Layer 7 of a small transformer language model trained on English Wikipedia (11 layers, counted from 0, width 96).
A neuron adds its activation times its output weights to the MLP's output. To switch it off is to set its activation to zero at one token and run the rest of the model.

Output weights of the MLP neurons that the questions are about. A number n stands for n times 0.012.
n16: 7 11 -4 39 -21 0 -1 -10 52 -2 -19 -8 8 12 -18 -1 -4 -6 -18 16 1 3 12 5 42 -3 -11 10 32 -30 30 46 -7 16 -7 -29 -6 -19 9 27 -22 -23 -1 1 -24 -31 -6 19 -3 -18 16 -9 12 -5 -36 14 13 0 37 5 12 12 5 5 53 -12 12 26 3 -7 21 -6 5 5 2 -14 15 -12 -4 -20 -1 -7 -7 7 42 -3 -11 -31 -21 -8 -6 20 38 2 14 -6
n22: 3 9 -9 4 18 9 9 6 -1 -14 -18 -4 20 -8 -17 0 -24 35 -9 4 -4 -16 19 -22 4 12 21 12 -13 0 -21 18 -18 11 -7 29 -14 -11 -5 18 8 1 -6 -10 5 8 18 -25 17 19 4 20 7 -17 -6 8 -10 6 -15 4 10 20 25 1 -9 9 3 -1 31 19 -14 -27 -41 23 -31 1 -15 25 -18 1 -21 -14 -4 1 21 40 7 4 -34 -38 -18 29 13 2 8 14
n25: -15 -2 -22 29 19 8 30 14 -3 -2 -42 -9 -27 -4 -10 -9 -17 22 -10 19 48 3 13 -31 4 4 -12 47 -22 -13 11 21 -12 -1 -2 7 -4 -28 48 -33 14 -26 8 12 10 -31 -4 -35 15 4 -5 16 13 14 13 10 -21 -4 -6 21 -6 -23 36 -28 11 -5 -7 0 -2 -4 -16 -31 -1 -8 -8 9 -31 -16 35 -11 -4 -9 -32 31 21 7 25 -8 8 -4 2 36 3 -19 -6 -4
n39: -14 -49 17 17 -14 40 6 -3 -16 -37 0 0 4 -26 34 9 -13 28 -3 24 26 13 23 8 -24 28 42 -2 -7 -5 -29 2 0 -9 -8 10 29 2 26 -5 -39 3 -3 -1 -4 28 12 3 19 -22 -14 -18 2 -1 27 2 20 18 -37 -4 -8 21 -55 -9 6 -10 -10 10 -8 -3 29 -21 32 -33 29 -10 44 -28 33 -2 20 -1 -4 20 -6 -3 -21 13 38 26 17 19 24 2 -8 22
n40: -11 16 18 -3 -32 -3 -15 -7 5 23 22 16 7 8 -11 -15 52 -30 -20 9 -16 2 -22 14 -31 13 -5 -15 8 8 -12 -36 30 6 -5 0 4 25 -37 -29 -14 -32 11 -14 -2 -29 18 -3 1 -31 -16 7 0 -12 4 8 -41 -8 13 -18 2 19 -26 -13 2 15 -11 -14 -41 13 -11 5 -8 1 39 14 -20 14 12 22 31 8 28 21 -22 -11 -15 7 -14 -2 -42 -11 -36 13 31 -11
n55: 6 19 -8 11 -20 -18 -52 13 4 -8 -19 4 1 -1 9 3 11 -27 -1 -3 14 24 -24 -32 -22 -6 22 8 13 6 30 8 24 0 -21 -9 -14 14 32 1 -19 -14 -26 6 -21 -30 6 9 14 19 -5 -15 -10 -10 1 43 -4 20 -41 14 -14 -27 -28 -9 2 30 -10 -44 10 3 17 -16 10 16 9 -22 -38 -5 -43 19 16 1 13 -2 -26 -12 11 9 -11 0 32 -19 36 13 -12 -25
n56: -48 -6 25 -6 27 -25 -27 -6 -10 -20 37 15 -24 23 18 -35 1 15 -5 7 1 23 33 -4 -3 -15 -21 63 8 43 -7 -6 11 -17 26 13 5 -19 19 20 33 -6 1 8 32 -20 -7 8 37 -5 34 14 -18 40 -5 33 10 9 -22 -22 16 29 -3 -8 -20 -23 -10 13 5 -41 -42 -13 -41 47 32 -31 -1 -13 -24 2 9 -2 25 -13 -4 23 14 -2 5 -6 26 3 19 16 -10 50
n59: 29 33 26 -7 10 -12 16 40 32 34 -4 5 1 -9 -40 -28 -9 -13 -10 19 31 4 3 1 -2 22 -2 27 -2 46 6 -26 5 -21 1 5 -11 6 -31 -15 37 -40 -12 -26 -4 -29 -17 16 -39 -26 23 12 15 -38 1 -13 9 -29 -21 -13 4 14 -66 6 -6 -5 -11 1 -18 -25 13 -11 10 -2 8 -26 -12 37 14 -14 11 -4 22 2 -11 -30 3 20 28 34 1 20 -2 -46 24 11
n64: 3 19 0 -29 8 6 -25 -33 1 2 0 22 -20 11 11 -28 -12 -17 18 0 6 6 13 17 2 12 4 0 6 -1 3 3 3 -2 5 8 -27 -14 -4 5 2 15 -19 -25 4 -7 20 11 24 -32 -36 7 2 -24 -22 -17 -14 -14 -37 -3 19 3 19 36 2 -91 -17 15 -7 6 -5 13 -30 -21 34 -1 -17 60 -14 -17 11 -21 -30 -21 -15 5 30 10 -18 -40 0 17 7 -31 -25 -4
n84: 36 19 5 38 -28 -14 -13 2 10 14 -38 10 -8 28 21 -25 40 2 -42 33 -13 -8 17 15 18 1 -66 -8 -18 -5 5 20 11 -19 2 -18 -6 10 -18 -44 -33 -11 -8 1 31 -17 -5 -11 -6 19 -3 9 18 -9 5 21 -26 21 -21 3 11 -25 -31 -7 -32 -4 10 8 -30 2 -11 9 -37 -12 25 11 12 8 -5 26 3 11 33 -20 -39 -21 10 10 -20 22 -27 7 19 -11 -31 -2
n102: 27 -19 -3 -1 -18 -14 -8 34 -26 -15 19 -5 -12 4 -42 15 -10 14 18 2 13 0 -27 -34 1 4 -6 -45 20 9 22 -6 47 -7 -16 1 19 -21 28 7 -14 -5 4 2 20 15 -15 17 -15 24 37 -7 47 5 21 -46 -5 -14 30 50 -18 -5 58 15 -3 -51 25 -6 40 1 21 -3 -6 11 -45 -1 -27 2 -23 26 -22 39 18 -9 7 -16 -6 30 -25 -48 24 -18 -6 22 20 21
n117: 10 -42 6 -3 -20 -25 -23 37 16 -21 -25 -9 18 -21 -15 5 7 26 19 9 -6 -14 29 5 41 11 -3 16 28 -12 -27 7 13 -27 -9 -27 37 -13 38 32 -4 -5 11 -10 -18 -4 -3 10 -11 37 8 -13 30 4 -13 -18 11 5 49 -5 -13 -15 -25 17 42 15 -27 -1 8 21 -11 4 -6 0 7 21 -2 -36 -1 2 22 11 11 37 28 0 -27 22 -4 -16 29 11 6 -12 -44 18
n124: 1 2 12 3 -16 -18 -12 0 -31 14 -14 -14 5 22 -5 4 15 -18 -1 3 -6 -12 7 23 -17 -4 -12 -12 -6 -10 48 -39 -21 13 -36 -14 -7 -13 13 -17 -8 11 -31 17 -25 -2 -25 53 -15 -6 6 2 9 -12 5 -4 11 -19 9 -8 -4 -24 -24 -2 15 -8 -6 -3 11 -13 -9 28 12 -24 -10 -17 14 -26 2 42 24 -12 12 17 3 28 -1 -21 42 28 7 4 -16 7 18 -25
n167: 3 0 6 -4 -15 8 9 -8 -14 25 -6 9 3 23 -28 -10 19 15 22 20 -14 0 1 -2 29 4 -13 19 -30 8 -49 -24 8 2 -29 5 -30 -10 0 -7 -2 20 2 9 4 -2 6 -22 0 -3 -2 18 3 -1 32 -52 9 28 3 -14 2 21 2 6 -18 -21 -18 -27 49 50 -32 -12 21 -8 1 38 -1 -5 0 20 -5 -6 29 9 0 -9 -29 -11 -33 -3 4 20 6 -9 14 7
n171: -6 11 6 26 11 10 -8 12 18 -13 -45 -25 -7 26 0 -35 13 10 7 33 31 -6 -4 7 -16 21 33 20 -2 1 25 5 22 -28 2 13 12 4 31 35 -5 9 -17 -4 -12 -25 20 -17 -13 4 13 -6 18 -11 -3 -22 8 17 -9 9 -3 -24 2 -25 37 0 7 7 -13 -23 -3 -4 1 4 -3 4 -14 0 -7 -15 7 15 -5 9 13 2 16 -11 -8 -7 -14 -44 -16 -12 -6 -49
n174: 17 15 -1 13 -4 -12 -3 37 -4 -7 24 12 -11 13 -23 -8 -27 -1 9 2 -6 -23 7 -12 -4 14 -25 15 13 7 0 22 5 -3 -27 -14 0 -48 17 23 -19 5 -25 -4 27 -3 -25 18 -6 -20 1 2 23 -23 4 42 -1 -14 39 8 -4 31 18 10 -9 22 27 -17 -11 -7 7 -21 15 30 -11 7 -3 11 -10 1 -1 -15 -32 16 14 -40 -10 -16 30 -12 -30 -17 -2 -7 19 42

Each question names a token from some text and the token that comes next. It shows the activations a of the neurons there, in the order above. A number n stands for n times 0.33.

Then comes g, the gradient of the next token's log-probability with respect to the MLP's output, scaled to length 1. A neuron's effect is roughly proportional to its activation times (output weights . g). A number n stands for n times 0.004.

"s", then " List"
a: 0 0 0 0 0 0 0 13 0 0 0 0 0 0 5 0
g: 2 10 23 5 16 56 12 -5 32 10 -8 2 -27 35 14 -46 -15 35 45 -31 22 -29 -19 13 -83 -16 -16 19 -30 -8 -15 10 18 -14 24 -30 1 18 27 -18 -32 -7 14 65 -33 5 9 -3 29 -17 -7 -34 4 4 -14 -18 10 -30 13 1 2 -21 -10 -29 3 -37 -41 -21 42 12 33 23 -2 -7 1 18 11 24 -25 8 39 3 -17 -40 66 31 -40 -12 -3 -10 -7 1 10 -9 -44 -23
Switching off which neuron hurts the next token most? n171

"ang", then "."
a: 0 0 1 0 0 0 6 0 0 14 0 0 2 0 0 0
g: -45 -12 21 20 -6 35 -29 -27 15 -14 4 -26 11 7 -11 10 9 -33 8 -72 31 -18 6 7 -3 -38 -28 24 10 0 4 3 -26 -27 28 27 1 35 5 -47 -6 20 -37 3 19 -21 7 8 -38 15 -32 -4 -4 -5 15 -5 -4 -32 18 37 52 -9 -10 20 10 36 -2 -46 1 -9 11 -20 45 33 9 -3 -46 -40 -53 5 8 -47 -2 -22 -14 -30 -26 14 19 -59 15 -7 -23 23 -46 -23
Which neuron, switched off, raises the next token's probability most? n84

" Company", then " R"
a: 0 0 0 0 0 0 0 0 0 0 0 0 0 0 26 0
g: 39 -19 24 18 -21 0 42 42 22 -35 -7 29 -16 29 -24 10 30 25 10 68 30 -6 -8 5 -45 -7 -12 15 25 -34 38 10 -23 -40 -22 -39 -19 19 -3 33 46 0 -14 11 -19 15 12 36 -17 31 -8 -31 -25 -49 -1 -63 -16 -6 -29 -1 -2 8 31 -2 46 5 -26 -5 32 38 -6 14 -25 2 -5 11 -15 4 26 -4 -42 -33 -14 25 38 38 -18 29 -2 9 12 22 -13 3 11 -23
Switching off which neuron hurts the next token most? n171

"ong", then " Sp"
a: 23 0 0 0 0 0 0 0 0 0 0 0 0 0 0 0
g: 10 7 -27 -8 -46 11 6 -4 7 -25 -56 20 -2 12 16 10 -19 21 -38 25 31 -33 31 10 -5 6 24 -2 12 -47 9 68 -16 12 -19 6 -19 -25 -21 -2 -7 12 24 38 -14 -2 -11 -5 -10 -26 -1 -43 -20 -8 41 -53 33 -19 5 25 -16 -15 17 -5 58 4 -21 -19 11 16 27 34 -2 -8 -12 38 38 -8 -27 -33 32 -31 -32 -29 29 -19 2 6 -58 16 16 27 7 64 -10 4
Switching off which neuron hurts the next token most? n16

"ov", then "\n"
a: 0 0 0 0 0 0 0 0 26 0 0 6 95 0 0 0
g: 4 24 -24 30 7 -17 -25 -26 -16 28 -33 -75 -30 -43 41 -13 0 -12 -20 8 -17 7 12 6 3 24 -21 34 -18 -53 24 -33 1 -5 -8 31 -7 -47 30 -40 -28 2 26 -4 -27 31 -15 -6 -12 -13 19 37 -36 15 12 -32 -10 12 8 11 -8 19 -36 20 32 -7 37 -29 31 8 11 1 1 -5 4 -14 7 -22 6 -19 49 15 -14 11 54 -17 -39 -7 -21 16 -42 -71 5 -22 -11 -13
Switching off which neuron hurts the next token most? n124

"ets", then " them."
a: 0 0 0 0 0 0 0 0 8 0 0 0 0 0 0 0
g: -42 20 12 36 -18 9 -15 -13 32 -10 -18 -9 1 30 -11 -30 -2 -35 -24 -12 40 6 34 -16 8 16 -2 -5 19 -26 -19 22 18 -10 -9 -5 -8 9 -7 -38 -18 -17 -16 -24 -29 41 51 -7 15 35 -8 -4 26 -34 23 8 32 -21 -27 48 35 -31 -14 36 -25 4 -25 10 -19 -37 6 -25 -4 -17 -34 53 -17 -30 -7 11 -24 -58 -22 0 -22 -63 2 6 8 -76 -30 13 17 -8 -32 -7
Switching off which neuron hurts the next token most? n64

" Sh", then "im"
a: 0 0 0 0 0 1 0 64 0 0 0 0 0 0 0 2
g: -46 19 16 15 -3 4 19 -6 -32 20 -18 22 -9 -12 -6 -9 30 -26 4 25 -4 18 18 1 17 -41 -12 4 -25 21 -12 1 14 -35 23 -7 -42 -19 10 -24 0 1 -27 40 20 20 -38 9 18 -13 -3 -43 -10 -22 13 -43 3 -24 -54 0 -1 -34 -63 4 10 -40 19 21 23 21 16 -12 58 27 -28 -39 -16 36 10 11 -6 -36 26 2 -3 43 20 -62 4 44 -23 22 -62 0 -5 -22
Switching off which neuron hurts the next token most? n59

", the", then " g"
a: 0 0 0 0 0 0 0 0 0 14 0 0 0 56 0 0
g: 13 13 14 20 -5 -24 -32 -16 -19 29 -41 16 45 -3 -9 38 56 5 -9 -21 -12 32 11 -23 24 -10 -69 -27 -27 4 -28 -10 9 -3 -43 -17 25 -4 -9 24 -46 27 -1 18 15 21 10 1 -57 -6 70 -20 17 -32 15 -4 -6 11 26 14 -20 -34 5 12 19 -18 -8 0 -27 -27 -3 24 -6 -8 23 -57 -60 -12 -9 -14 -21 16 -21 21 -18 16 -29 -26 -19 9 -7 0 36 16 18 -52
Switching off which neuron hurts the next token most? n84

"op", then "rib"
a: 0 0 0 0 0 0 4 0 0 0 0 0 0 0 0 0
g: 10 -3 6 -29 44 0 -71 9 13 -10 -24 23 -13 -8 38 -17 5 5 -9 3 -29 -2 26 -5 8 -39 -3 2 6 1 -42 15 4 -8 -35 4 4 -3 17 -2 17 -12 -40 -32 -12 23 15 -3 26 -24 13 -19 20 5 29 34 28 0 -22 -2 24 9 20 9 -20 30 23 -29 0 -21 13 57 22 -12 45 -38 -27 6 12 16 7 13 20 -14 28 -66 59 68 -46 43 -3 20 -10 -35 -46 -2
Switching off which neuron hurts the next token most? n56

"-", then " Ex"
a: 0 0 0 0 0 14 0 0 0 0 0 0 0 0 0 0
g: -9 -65 17 13 -17 23 4 -27 -13 -2 -17 9 36 15 -29 -27 -22 -11 9 -20 -15 -29 -20 16 -45 37 21 -4 -65 50 -55 -1 7 -8 8 -34 24 -2 -34 -59 29 27 -15 -52 -7 17 3 4 3 -28 -5 19 3 -15 -32 -30 -23 -28 40 -10 11 27 4 -8 -12 27 31 -1 -5 -6 17 8 -5 -5 -32 -15 -37 22 12 34 -31 -18 -27 5 -13 -32 -45 -19 20 16 -19 61 -13 10 1 1
Which neuron, switched off, raises the next token's probability most? n55

"p", then "y"
a: 14 0 0 2 4 0 0 0 36 0 53 0 3 0 0 0
g: -21 -3 -19 37 23 13 -15 18 -33 15 33 24 51 -9 -63 -15 41 -61 -3 15 -11 8 -2 -51 -6 -33 17 6 -12 -5 -24 -31 11 -34 14 -5 -33 -17 -25 -40 -18 19 -17 -15 -32 -42 9 42 -15 -1 -41 -32 21 10 -29 10 24 -24 -5 -19 -21 29 -5 -24 -19 -30 -1 -8 23 8 -32 46 38 26 0 -2 -9 -29 7 -74 5 -5 9 -20 -47 -12 5 6 -14 15 -25 17 -18 12 -23 2
Switching off which neuron hurts the next token most? n64

"ure", then "au"
a: 0 0 0 0 43 0 0 0 0 0 0 0 0 0 0 0
g: 1 55 9 12 -64 -24 2 30 -33 -19 -14 6 -20 -24 41 26 25 -5 5 -30 -9 -7 -65 -10 34 -21 22 -11 6 15 -9 -35 4 5 -2 -76 22 13 -25 -12 -17 18 -26 61 24 -12 4 -48 26 -18 20 28 -18 67 19 -2 -11 5 -3 -15 15 19 -20 -7 -30 17 -2 -32 -4 -21 15 30 15 36 10 0 -30 7 5 18 27 14 5 20 -21 -6 -48 -5 -5 -7 -54 2 -20 2 -14 -21
Switching off which neuron hurts the next token most? n40

"nd", then " in"
a: 0 0 0 0 0 0 0 2 0 0 0 0 0 0 0 11
g: -10 -27 -26 -2 28 -11 6 -58 5 32 -20 -30 40 27 -4 28 -8 -26 64 -22 24 -17 -9 3 -22 16 11 -1 13 9 -11 33 17 20 28 28 22 26 -11 38 29 18 -9 -25 -14 -28 -33 -16 6 -6 -2 9 14 -16 -29 -58 -7 -16 39 0 -30 -39 -14 18 -30 23 -9 -8 17 -7 -9 51 6 5 33 14 11 -36 -40 28 -21 30 9 -11 -50 42 16 -14 -40 48 25 1 8 8 31 49
Which neuron, switched off, raises the next token's probability most? n174

"'s", then " family"
a: 0 0 0 0 0 0 0 0 0 0 0 0 0 14 0 0
g: 19 -12 -1 5 24 56 -38 -27 0 -8 -13 16 -45 -15 16 10 16 25 6 21 -19 9 25 -24 2 -13 -36 15 17 24 -7 11 8 43 7 -7 7 4 -19 9 -16 21 -7 12 -27 -63 17 37 22 -17 21 9 36 30 18 13 -3 55 -20 -43 -6 -36 36 -50 13 -23 -27 8 28 9 -19 -55 -27 -10 -44 13 -21 -8 -44 -10 -27 -28 40 32 30 29 -17 24 -6 -14 35 24 32 9 -30 -30
Switching off which neuron hurts the next token most? n167

"y of", then " some"
a: 0 14 0 0 0 0 0 0 0 0 0 0 0 0 0 0
g: -20 -27 -4 -10 27 -25 -47 6 13 -47 13 -29 3 0 -38 16 4 -17 -38 22 -20 -7 13 -16 -10 11 75 -10 16 27 14 25 23 25 -18 -3 -19 -38 30 32 -26 -38 -11 -2 -22 42 -17 -30 -43 15 16 -16 17 -15 -29 12 26 -19 -47 1 -29 26 10 29 -35 5 34 39 -12 -10 -22 21 2 7 9 2 -27 25 -56 -12 -6 14 7 -14 -73 -12 24 -15 -7 12 -36 16 43 -21 -8 -9
Switching off which neuron hurts the next token most? n22

" off", then "ers to"
a: 0 18 0 0 0 0 0 0 0 0 0 0 0 0 0 0
g: 14 -5 0 -16 -7 12 9 9 11 -18 10 28 -13 5 11 70 0 15 5 76 -1 -16 40 -17 32 -43 -39 -12 21 -12 -7 30 -32 7 15 -8 -31 49 -30 -23 -6 34 28 -23 -7 3 37 -29 -6 -30 -1 -32 14 -5 -4 37 3 35 -7 14 25 6 13 -23 -49 0 -16 62 -49 -5 -7 3 -19 0 4 20 10 46 18 18 -52 -3 -9 -16 7 -21 31 -6 35 -13 1 47 12 37 30 -17
Switching off which neuron hurts the next token most? n22

"by", then " Ir"
a: 6 0 0 0 0 0 0 0 5 0 0 0 0 0 0 0
g: -14 5 -26 20 -2 26 -8 29 3 -14 -44 -26 -14 -40 -16 -32 47 22 -9 62 18 -43 23 3 -13 -6 36 6 18 -12 57 10 23 -5 5 -10 -21 -20 25 27 -15 -16 1 -16 -18 -21 13 -8 39 12 -40 13 -5 -5 -6 -14 16 -9 -10 12 -13 17 20 -86 36 4 -25 3 -8 4 37 10 21 19 -14 -17 -25 -36 2 -40 26 -18 48 25 55 8 -3 25 5 20 3 -70 5 26 0 -2
Switching off which neuron hurts the next token most? n16

" Comp", then "ass"
a: 0 0 0 56 8 0 0 0 0 0 0 0 0 0 0 0
g: 46 -7 -5 -20 -13 24 -4 -29 26 40 13 21 -3 -38 18 27 -25 10 -95 -26 -14 26 -10 29 -9 -46 36 -1 -40 5 18 27 -29 21 21 -5 31 7 -21 -40 -6 -13 -1 36 30 6 -29 11 -26 -20 5 15 9 3 -17 7 -25 53 -48 -15 7 23 -12 -30 -41 30 -19 15 -10 13 34 -18 32 19 22 6 17 41 16 -10 -14 5 -26 -61 24 13 -13 -5 -6 -12 14 -15 -11 -7 16 -37
Switching off which neuron hurts the next token most? n39

" aff", then "ord"
a: 0 0 0 0 6 0 0 0 0 0 0 0 0 0 0 0
g: 44 -27 -1 45 -46 2 -32 -4 -17 -25 -15 -8 -82 -19 19 -50 -31 61 20 24 -7 -1 -8 -51 5 14 15 -3 12 4 76 -47 -13 -4 14 9 -24 -26 -8 -15 3 18 -20 28 47 26 -27 -38 -10 6 -2 13 29 29 -14 11 16 1 7 5 11 12 -11 -10 -4 23 -7 -33 46 -20 9 -14 20 -33 -25 -5 1 -5 24 -18 10 26 -1 -16 14 11 -7 -23 -12 16 14 31 -6 58 -8 -18
Which neuron, switched off, raises the next token's probability most? n40